Layer 3 of a small transformer language model trained on English Wikipedia (14 layers, counted from 0, width 96).
A neuron adds its activation times its output weights to the MLP's output. To switch it off is to set its activation to zero at one token and run the rest of the model.
A neuron's activation on a vector x is ReLU(gate . x) times (in . x), where the dot is the dot product.

Input weights of the MLP neurons that the questions are about. A number n stands for n times 0.0033.
n90 gate: -5 -12 3 49 -21 15 -1 0 49 -47 -26 19 -15 -34 -3 -66 43 27 7 -26 8 -34 8 -44 -29 -21 19 33 12 -31 6 42 69 -7 7 3 1 12 2 12 -8 -30 42 53 -5 11 15 42 9 25 -25 -12 10 31 -8 -3 -9 20 8 38 -18 -12 24 24 51 -22 -23 19 19 2 -6 47 5 -68 1 6 -10 -11 -5 16 31 2 -28 -46 -2 -25 0 -14 17 -15 -5 -24 -5 -4 -13 54
n101 gate: -35 0 28 -20 78 16 9 -72 -18 4 -37 31 -5 48 23 -11 -36 -42 14 4 -4 3 3 7 16 -17 6 3 -14 25 7 19 -60 5 -1 -28 1 -19 62 -35 46 3 9 26 31 15 29 22 -4 33 -19 23 11 -43 -9 29 44 -22 -38 -13 16 36 43 -32 -32 5 -2 24 -19 3 -14 10 -15 7 0 1 -28 -26 9 32 -27 12 21 -61 1 22 17 -31 17 -11 31 14 21 12 17 -21
n108 gate: 1 -25 6 -26 18 -24 -11 -38 -13 25 73 -9 -52 -3 -29 22 -22 -1 -2 28 7 -18 22 9 -9 -33 15 25 32 -3 11 -57 -10 -40 -32 -28 -41 23 -23 1 33 18 62 11 -10 16 -7 -24 -51 1 -42 -7 8 36 -14 23 -13 7 -38 58 33 36 -33 8 13 -9 55 -4 17 -5 -10 -9 -24 20 19 9 20 24 14 17 7 -5 22 19 55 10 4 -30 18 20 -4 -15 -40 -2 25 -9
n180 gate: 31 -26 67 7 19 -78 -5 -22 22 17 -39 14 -15 35 8 43 -36 17 -2 45 10 -3 30 31 -15 49 -7 -4 25 13 -7 -1 3 -5 8 9 18 15 -22 8 -11 15 40 25 36 -5 83 -36 -29 18 10 43 -27 -29 -13 12 -8 36 35 7 -12 6 11 14 45 17 15 21 -37 13 -32 36 39 -2 -49 31 -27 23 37 0 -21 12 2 -10 6 -8 9 -21 -4 -12 -8 -4 -33 -6 32 -5
n214 gate: 19 -27 -56 -36 12 -16 26 2 -2 -15 -10 -7 8 4 21 -43 0 -5 -41 -4 -11 -8 -28 -25 -1 -29 -28 -17 20 -7 -10 -5 -3 -13 -4 38 -1 -14 -27 -10 29 43 -12 40 -5 3 -5 22 -2 -30 23 -40 20 -21 14 -7 -13 38 -28 -44 -7 18 34 -21 -7 0 10 43 38 71 12 3 -23 59 15 5 15 -22 36 27 45 7 59 -19 14 -31 1 -12 -35 -33 -22 13 -12 5 -14 32
n239 gate: -6 2 3 13 25 14 12 60 10 -48 -26 11 -29 -42 -7 10 28 2 17 -27 59 -1 10 2 5 -53 22 -8 -13 -7 18 16 -24 -45 25 18 -33 -17 -13 -4 -3 -3 34 21 -25 -18 -2 -17 37 19 -24 39 27 -13 -44 16 -4 -11 -22 1 9 -13 -12 -17 -5 50 -17 0 38 32 70 40 36 29 -6 -8 -33 7 5 30 -19 -3 35 -18 -1 11 -11 -11 -62 -80 43 4 10 -70 16 9
n90 in: -7 -7 -10 1 42 -9 53 -14 29 13 50 -22 54 -61 -4 8 32 0 17 4 24 -3 -4 30 12 -31 -32 17 9 -41 -39 10 -42 -22 -34 -8 -14 1 8 49 -34 4 -26 -18 45 -3 -1 15 -7 41 -17 -4 12 -10 7 41 5 -8 39 -14 -2 -11 -2 -5 -6 -42 -7 -9 -12 -21 -1 -48 24 65 -53 -25 -3 31 19 28 -56 19 8 -25 -44 -15 -1 -27 0 -7 4 25 25 15 33 42
n101 in: -38 -16 2 -33 54 0 7 -21 -3 11 -17 28 -15 53 31 25 19 11 0 10 -27 -30 0 21 22 -11 9 25 -68 10 36 -2 -17 17 -12 21 4 -15 -32 -13 15 34 3 -11 29 -55 11 2 -5 -14 1 -5 8 -38 7 29 16 49 -44 -47 5 -8 -27 -16 -15 33 1 0 -3 -12 21 -22 -30 38 -14 -36 -13 11 27 47 -17 19 49 -17 -9 53 7 -33 -31 32 16 27 -50 -6 -22 21
n108 in: -34 -52 -15 -10 -18 38 30 -15 35 7 -1 1 2 -29 17 9 -17 -24 7 11 5 -14 30 2 26 -30 -21 -58 34 -5 3 24 -18 6 -1 -18 -18 6 -13 -15 -21 -9 3 -1 33 8 28 -15 -12 16 -67 -11 -20 -26 15 -16 9 9 3 6 -18 33 -47 0 -3 -44 -2 43 45 -7 -10 -37 -2 -1 17 -6 -24 8 -28 -20 -27 -7 12 15 14 -43 11 -16 5 -41 -26 2 11 21 29 24
n180 in: -24 -8 26 7 56 -17 29 27 -20 -6 53 -1 8 -19 -29 7 57 -13 62 15 -43 -21 13 15 11 8 2 -22 -49 -12 7 -19 42 -43 -20 -5 2 9 -8 16 -17 7 14 -13 7 11 19 -49 25 0 -35 2 -25 -11 -29 25 -12 23 -2 -43 -30 26 38 11 -29 -15 2 12 11 1 -40 4 5 29 -12 15 46 0 -32 -34 20 20 -16 -12 13 -21 18 18 -13 17 31 37 7 21 12 16
n214 in: 7 10 0 4 48 40 -29 10 1 21 -3 -14 -27 0 -22 -28 34 26 -35 22 1 16 8 38 8 -21 37 -18 -41 42 12 -34 17 14 -4 -5 21 18 -29 16 6 15 -11 -9 -64 -7 62 -26 -13 28 -22 -14 33 -33 -19 19 -26 -27 46 -15 5 7 -14 4 31 -15 -30 10 -8 58 34 32 -21 15 -4 28 2 -12 22 -13 -16 27 -16 41 0 9 20 21 -24 -34 11 -20 -4 19 -18 52
n239 in: 18 30 -29 -5 38 20 -5 94 9 -49 3 -14 -32 12 28 35 -13 -14 16 12 23 40 -21 -11 10 -20 16 17 -2 -15 59 -2 -37 -51 -43 41 -60 -13 -15 -36 16 -13 2 54 -21 -6 -2 1 -8 24 -3 -1 26 -29 -45 -46 37 -36 29 21 -12 -8 26 -4 -3 6 1 21 1 -9 67 -28 0 0 -23 -2 -30 -32 58 3 2 24 13 27 8 24 -13 -57 -46 -40 15 0 -18 34 -38 -17

Output weights of the MLP neurons that the questions are about. A number n stands for n times 0.003.
n90: 0 -10 19 15 29 10 9 -19 -25 -2 -40 -10 29 2 -2 -20 2 -42 33 -24 4 18 24 -2 65 39 22 27 -33 37 66 15 65 -12 8 40 26 14 1 -7 23 -23 32 67 13 23 4 0 47 32 21 57 -47 -27 -33 19 21 35 16 1 48 16 -13 -11 33 38 -26 4 1 -14 31 -3 -3 -16 5 -76 -27 -12 -17 43 -17 30 47 56 0 10 -3 -32 -22 -4 5 -54 -4 -20 -14 -44
n101: -2 39 -3 -7 -39 -13 -44 -13 -28 -8 -26 -4 -22 -39 16 22 -16 -2 -18 9 -23 -2 35 -18 5 21 -17 -16 30 -6 -38 -17 -26 -33 -17 14 49 29 10 16 11 9 16 -33 -24 1 -19 -1 -26 5 -23 -13 3 17 -5 -26 6 -29 25 -9 -53 6 1 38 54 -35 -24 32 20 16 40 3 2 -5 13 46 4 58 -17 -22 -12 -1 -27 -48 -2 -31 3 20 25 -15 27 20 14 -22 43 2
n108: -2 -5 34 51 29 42 29 13 -23 -19 -24 -2 37 -32 7 -8 10 4 12 -11 -33 -45 36 -43 -10 50 -1 -21 -64 40 28 -20 36 -7 -24 -21 -2 -30 6 32 -9 -10 -22 -29 1 16 -42 59 17 5 4 -8 -4 13 6 51 -48 16 -25 -12 36 46 35 13 8 38 -16 -17 28 -25 22 -55 2 52 36 47 -12 3 -48 -18 23 22 -17 -45 -23 4 -11 21 65 11 -23 0 -33 22 4 -8
n180: 13 -3 21 -62 -8 15 -10 -1 6 -36 -11 -38 -17 70 22 45 -51 30 56 34 -9 11 -28 17 -26 -5 -10 61 -25 -1 -20 -20 -29 3 -26 35 2 19 -5 -6 39 7 21 58 -18 22 2 -1 28 -30 -9 -22 20 -42 17 53 34 30 37 36 -10 -36 35 -7 -15 22 -7 5 4 18 21 18 -14 -4 37 23 1 -2 16 12 21 4 31 62 -34 2 -15 31 -23 -60 -10 25 7 -36 -17 -63
n214: -14 29 6 19 -11 -62 -2 -7 4 -11 -23 6 -2 -10 -9 -14 -2 -37 -6 -55 -9 18 24 -6 -14 -14 -25 -12 9 -50 -30 35 25 -7 -26 36 -20 26 -24 -31 -13 -32 15 3 61 5 -13 -33 19 -25 -13 26 -11 66 4 -18 34 -40 -21 -1 -19 35 -4 -18 -20 50 -34 -7 51 -9 -1 30 12 45 44 -27 -22 -4 -23 -31 23 -65 21 -52 -54 -14 -23 -69 -2 38 14 5 -20 6 -28 2
n239: -4 42 -7 -14 62 -34 2 2 12 32 -28 -38 -1 40 -3 28 10 38 -27 -49 29 -28 -22 -11 6 -95 -15 16 9 -38 -49 21 12 -40 38 -30 38 -29 16 -2 -22 26 -14 -23 29 -4 -22 -43 34 -4 3 19 -23 48 -33 29 -23 -3 -34 40 6 25 -27 -57 -29 61 -4 54 22 -10 3 41 -13 21 17 -17 24 -42 11 -7 60 -24 -13 -11 2 -56 -13 13 26 0 9 -14 -46 -36 -2 18

Each question names a token from some text and the token that comes next. It shows the vector x that enters the MLP there. A number n stands for n times 0.034.

Then comes g, the gradient of the next token's log-probability with respect to the MLP's output, scaled to length 1. A neuron's effect is roughly proportional to its activation times (output weights . g). A number n stands for n times 0.0041.

"rain", then " injur"
x: -9 8 13 -2 -8 19 1 -5 -42 -20 14 12 -15 -49 -25 7 -5 28 28 34 7 23 -31 18 0 -12 -23 2 -63 3 40 38 -33 18 14 16 -9 39 17 36 22 18 8 26 -20 -7 -46 -15 31 -45 25 -64 -34 -9 -12 19 4 -23 45 18 -33 -16 24 32 -5 20 -44 -26 -53 -8 -1 52 -10 8 13 -13 -3 -25 -20 3 -13 -45 -12 -21 14 5 34 -46 5 -31 -31 14 1 -20 -22 -25
g: 13 20 18 -18 15 13 11 18 -1 28 -24 11 -8 18 -5 -42 22 -14 -18 -32 30 30 5 15 -38 -31 -68 4 10 -34 47 -20 42 -31 -18 18 25 18 14 21 -6 12 26 18 -4 -15 55 33 -10 -12 -10 30 48 12 -19 32 -14 -17 57 14 14 -2 23 8 -21 16 -42 5 24 6 34 -5 -50 2 21 4 -3 -27 1 12 12 -35 10 49 23 1 -39 -9 15 -16 1 -45 -2 -6 -40 -9
Which neuron, switched off, lowers the next token's probability most? n239

"pe", then "jo"
x: -4 8 5 -27 23 -24 -1 -16 -6 12 9 5 -36 -1 -12 73 -6 50 -13 15 4 -2 -30 -5 -8 -85 -32 16 -44 -9 8 7 -52 26 25 47 -5 50 29 26 33 -2 -6 -22 16 -16 -26 28 11 23 -3 -25 11 46 8 -13 39 -15 -2 27 -14 -33 25 19 21 32 6 -28 0 -24 -6 1 25 -14 35 37 -11 12 24 -15 -30 -60 12 -21 27 1 -29 35 -1 -29 -25 30 10 19 -2 -9
g: 14 6 24 -24 -6 40 13 -14 -27 -7 29 -26 -21 22 -24 -10 21 6 16 -16 33 -15 44 -32 -17 -25 16 -7 -54 24 17 -49 28 -5 -21 25 27 -2 38 -13 9 20 10 -22 37 -71 -6 10 -40 -4 15 -14 2 22 4 -54 30 -9 3 -25 -38 61 18 16 -8 22 17 -25 -14 -18 3 -28 16 -34 -44 19 -25 1 -11 -9 -21 31 -5 -41 -20 -17 -22 16 -17 -22 12 22 -22 -16 -25 19
Which neuron, switched off, raises the next token's probability most? n108

"ricts", then " sum"
x: 4 23 63 -40 10 6 -14 0 -3 -24 -4 23 26 -23 -37 12 1 34 34 54 13 33 -4 -28 3 -3 2 25 3 47 5 36 7 21 13 7 12 15 25 34 32 1 38 -56 -21 11 5 -23 -5 -18 -1 -60 -33 27 0 4 -15 1 -33 14 -20 -32 25 5 9 3 -12 -14 -59 -19 63 -4 -16 -40 56 -2 -13 17 -30 -44 11 13 21 -6 29 23 10 21 -38 -11 -9 1 8 -39 -13 -8
g: -5 70 -7 -9 22 -29 3 7 -3 24 -56 -39 -25 21 21 -10 14 -13 -38 -8 -36 -7 -7 -21 5 -10 -11 -24 -34 -25 6 -41 12 11 -2 -3 9 -5 -21 40 36 7 16 27 -14 -9 5 47 -38 -15 -36 50 -33 -14 -4 16 -3 3 17 28 25 5 -16 43 -21 13 4 28 -12 13 47 -24 -35 -10 -9 -5 25 -15 32 35 -66 -28 -23 19 -7 23 -31 7 15 17 28 15 -9 -4 -2 -39
Which neuron, switched off, raises the next token's probability most? n90

"at", then " |"
x: -14 27 7 -5 27 24 50 -24 12 63 -19 42 24 -6 43 7 -24 -27 22 45 10 21 -14 28 5 21 -9 -33 -12 22 8 33 -38 32 -14 36 16 62 -7 -7 3 29 17 -39 -32 -16 -22 -36 0 23 27 -31 -26 -17 2 20 -19 -13 33 10 16 -27 7 31 11 -5 9 11 -38 -8 -5 -41 10 -23 20 1 -15 4 -41 -51 0 -22 48 -12 16 8 2 -7 -6 -4 6 14 -26 -17 49 -4
g: 23 9 -18 14 -19 -3 -7 -50 11 -17 1 12 -50 -66 -19 -13 24 27 16 43 26 28 14 -54 20 -14 21 -67 27 16 -8 5 3 -17 -27 -44 8 45 -3 7 3 -5 -3 -13 -26 -18 22 4 15 35 9 -22 19 -11 50 -35 0 19 14 14 -30 -33 5 3 15 -8 -29 -13 -34 2 14 32 -16 -43 5 -18 8 2 1 35 -15 -4 37 -3 -9 -6 -24 24 -8 -24 -48 -21 50 29 -14 -6
Which neuron, switched off, lowers the next token's probability most? n101

"\n", then "F"
x: 16 37 26 3 -3 10 -17 -13 2 10 -4 -2 -11 -19 -5 -29 4 19 -15 17 3 -20 18 13 38 -5 28 34 6 -37 -17 37 27 34 0 -3 19 -64 9 24 0 39 -7 -8 -65 -48 27 38 5 -26 23 -15 -25 25 -9 23 -32 -50 -13 51 -14 -14 -16 -21 -8 12 1 25 -29 12 -11 -3 -13 -46 0 -50 -19 24 -30 37 29 -8 -5 3 -8 16 -18 8 -32 -32 -35 -17 -43 -10 14 -14
g: -22 17 -48 4 -27 -4 -4 -6 -40 24 13 43 -51 7 -9 -47 15 32 3 -10 -24 -1 0 13 -9 -1 -63 -13 -34 -39 9 25 -17 -4 -20 27 -14 35 35 -34 32 -15 -12 15 1 -9 11 13 -9 12 2 -8 -5 -3 18 1 20 -6 3 -3 -13 9 60 -28 -20 46 -7 -55 -29 -19 -23 -19 -30 -26 52 43 -5 -17 -12 20 -8 27 -5 -7 -9 -31 -21 55 34 -10 -21 8 19 -18 38 0
Which neuron, switched off, lowers the next token's probability most? n90

"ias", then " '"
x: 27 -27 -12 -9 -15 -2 25 -25 4 -19 -42 -4 -13 -15 -36 2 -10 13 20 15 12 -3 -13 42 -19 -10 9 9 -76 1 -3 20 -24 54 -4 8 17 65 3 -14 -33 24 20 -8 -3 -14 14 2 56 -26 7 -30 45 1 -2 -8 20 -1 -27 38 -15 -25 14 8 57 14 -31 39 -68 -1 -15 22 18 -9 29 -27 -6 45 4 -24 -17 -13 -7 -19 22 18 -7 41 -25 -2 -12 -21 -16 -1 16 -26
g: 3 -8 -16 34 -31 -21 -42 24 17 -60 26 16 -6 18 -25 -8 -18 29 -23 8 3 10 38 -6 -23 -25 -20 -5 -9 8 -42 5 -6 4 -2 -10 5 -19 46 7 24 -38 15 -25 4 -13 -2 13 25 10 -67 -21 -1 -2 37 -39 0 -32 -5 -14 35 26 -6 -28 28 -8 -38 47 -3 41 7 -21 -18 -26 -23 -46 4 -5 50 7 45 3 65 6 14 16 18 -24 -15 -11 -13 4 23 9 32 13
Which neuron, switched off, lowers the next token's probability most? n90

" the", then " cause"
x: 18 -2 -21 -43 -4 11 -20 18 2 -9 -10 5 41 39 14 -25 -35 -2 67 26 8 -18 12 24 -3 12 -25 0 -42 -10 -1 1 -3 56 -29 22 -1 5 -12 16 14 43 3 -33 -47 9 1 56 45 -15 -1 -47 -15 3 56 -1 -14 -30 17 14 5 47 14 -7 -16 -26 -12 29 -10 -43 -20 6 -3 -42 16 -7 32 -2 -56 14 13 -11 28 40 17 12 2 -18 -30 0 -46 37 -17 16 10 1
g: -18 45 30 28 -18 32 25 2 -28 1 0 -6 -17 -23 16 0 -25 80 1 11 -3 -8 -19 35 22 -13 38 2 -19 8 -19 -20 -1 14 17 -4 0 -40 -14 32 -43 81 10 33 32 -7 -23 2 11 9 -30 36 -21 -23 -26 1 -35 -31 -27 10 -2 -27 -3 -6 26 -25 37 -3 0 -14 -41 -2 30 -24 -13 -28 26 -30 22 -12 -24 3 8 -2 16 48 35 8 11 -45 6 -2 15 13 27 -9
Which neuron, switched off, lowers the next token's probability most? n214

"ac", then "ac"
x: -18 31 -24 -15 65 37 30 8 -1 -7 8 25 -8 -52 13 35 9 -7 10 23 -34 8 -32 21 9 -43 21 -18 -20 -14 -63 17 -24 15 -12 26 -3 32 0 0 11 -15 45 -12 -29 -9 2 19 -6 36 26 -20 -19 12 33 -14 0 30 -3 5 1 5 13 3 -11 15 -4 3 -41 26 -27 -5 36 -10 13 -57 -26 -33 34 -56 23 -11 -6 7 2 -12 -29 -19 -6 15 33 -37 -65 -43 23 -4
g: 16 -24 10 -19 -23 65 -54 -11 22 -14 -69 26 26 -12 -16 15 -28 -45 22 11 -17 1 0 -2 16 5 -12 -10 -33 31 34 -2 36 -19 19 23 45 19 0 6 12 -8 0 2 -26 2 36 39 1 -62 36 -14 -4 6 -19 -19 10 -34 -6 -5 -3 -6 -7 15 15 48 -12 -2 -18 10 33 11 -38 -11 -3 47 -9 -58 -33 10 22 6 15 -4 -4 -13 -27 2 20 -29 49 -6 -18 3 22 -4
Which neuron, switched off, raises the next token's probability most? n239

" un", then " l"
x: -8 45 -19 2 10 17 36 -24 13 16 -12 -46 12 -2 -58 22 -38 -10 18 -4 -36 -22 -22 26 39 8 9 -3 -6 -48 -42 17 -42 50 -9 24 -26 25 -15 -7 -7 15 -23 -23 -38 -26 37 -11 1 -13 -7 -43 10 -41 38 26 -17 -1 24 12 -11 -17 10 -6 51 -2 -15 25 -4 -28 -20 17 -21 22 24 -56 -8 -1 -5 -18 26 -28 -10 12 45 -20 -25 32 -50 -24 13 5 -20 -13 -8 48
g: 15 -20 -9 30 35 -8 -23 58 -7 13 -17 16 3 -27 -41 36 2 15 -83 5 15 8 -4 -9 -16 -6 5 40 -13 15 19 -8 29 -7 24 -30 40 43 8 -4 45 -6 8 -25 -25 -13 -12 20 4 27 -51 -19 -1 -11 51 -38 10 -41 -1 5 64 1 20 34 -4 8 -21 49 3 10 -10 31 10 -18 -2 15 29 -7 11 13 -1 26 20 -18 10 29 -8 39 -20 -28 -21 2 0 -35 9 -4
Which neuron, switched off, raises the next token's probability most? n214

" Area", then " B"
x: 7 23 21 -38 26 25 2 -5 7 -27 0 -19 26 -24 -1 9 8 -6 21 27 -3 22 -53 5 8 7 13 2 16 -17 59 60 -8 2 -8 51 -37 29 -29 10 9 18 13 -25 -20 3 -3 -9 11 -7 -2 -67 -29 21 0 39 3 -34 -29 20 -32 -24 49 10 -21 -11 -12 -8 -71 -19 31 -30 -23 -12 33 -49 -12 2 4 6 5 -11 32 39 5 2 1 -4 -72 -19 -6 23 -3 -40 5 1
g: -11 -28 -15 -11 -32 -13 13 11 10 11 -17 -1 30 -5 42 -42 -26 -34 -3 14 7 -37 -26 -26 -9 -28 -26 4 21 -61 19 -26 -3 29 26 24 2 -29 -2 -45 6 41 22 -19 -24 15 -18 8 -44 28 25 26 14 10 14 -22 -38 -6 24 -14 -9 13 -30 60 -35 16 -70 32 -15 2 -23 -10 24 -8 41 0 18 7 -4 26 5 -15 18 -17 -3 -29 -39 -19 -20 -43 19 6 -34 -5 12 0
Which neuron, switched off, lowers the next token's probability most? n239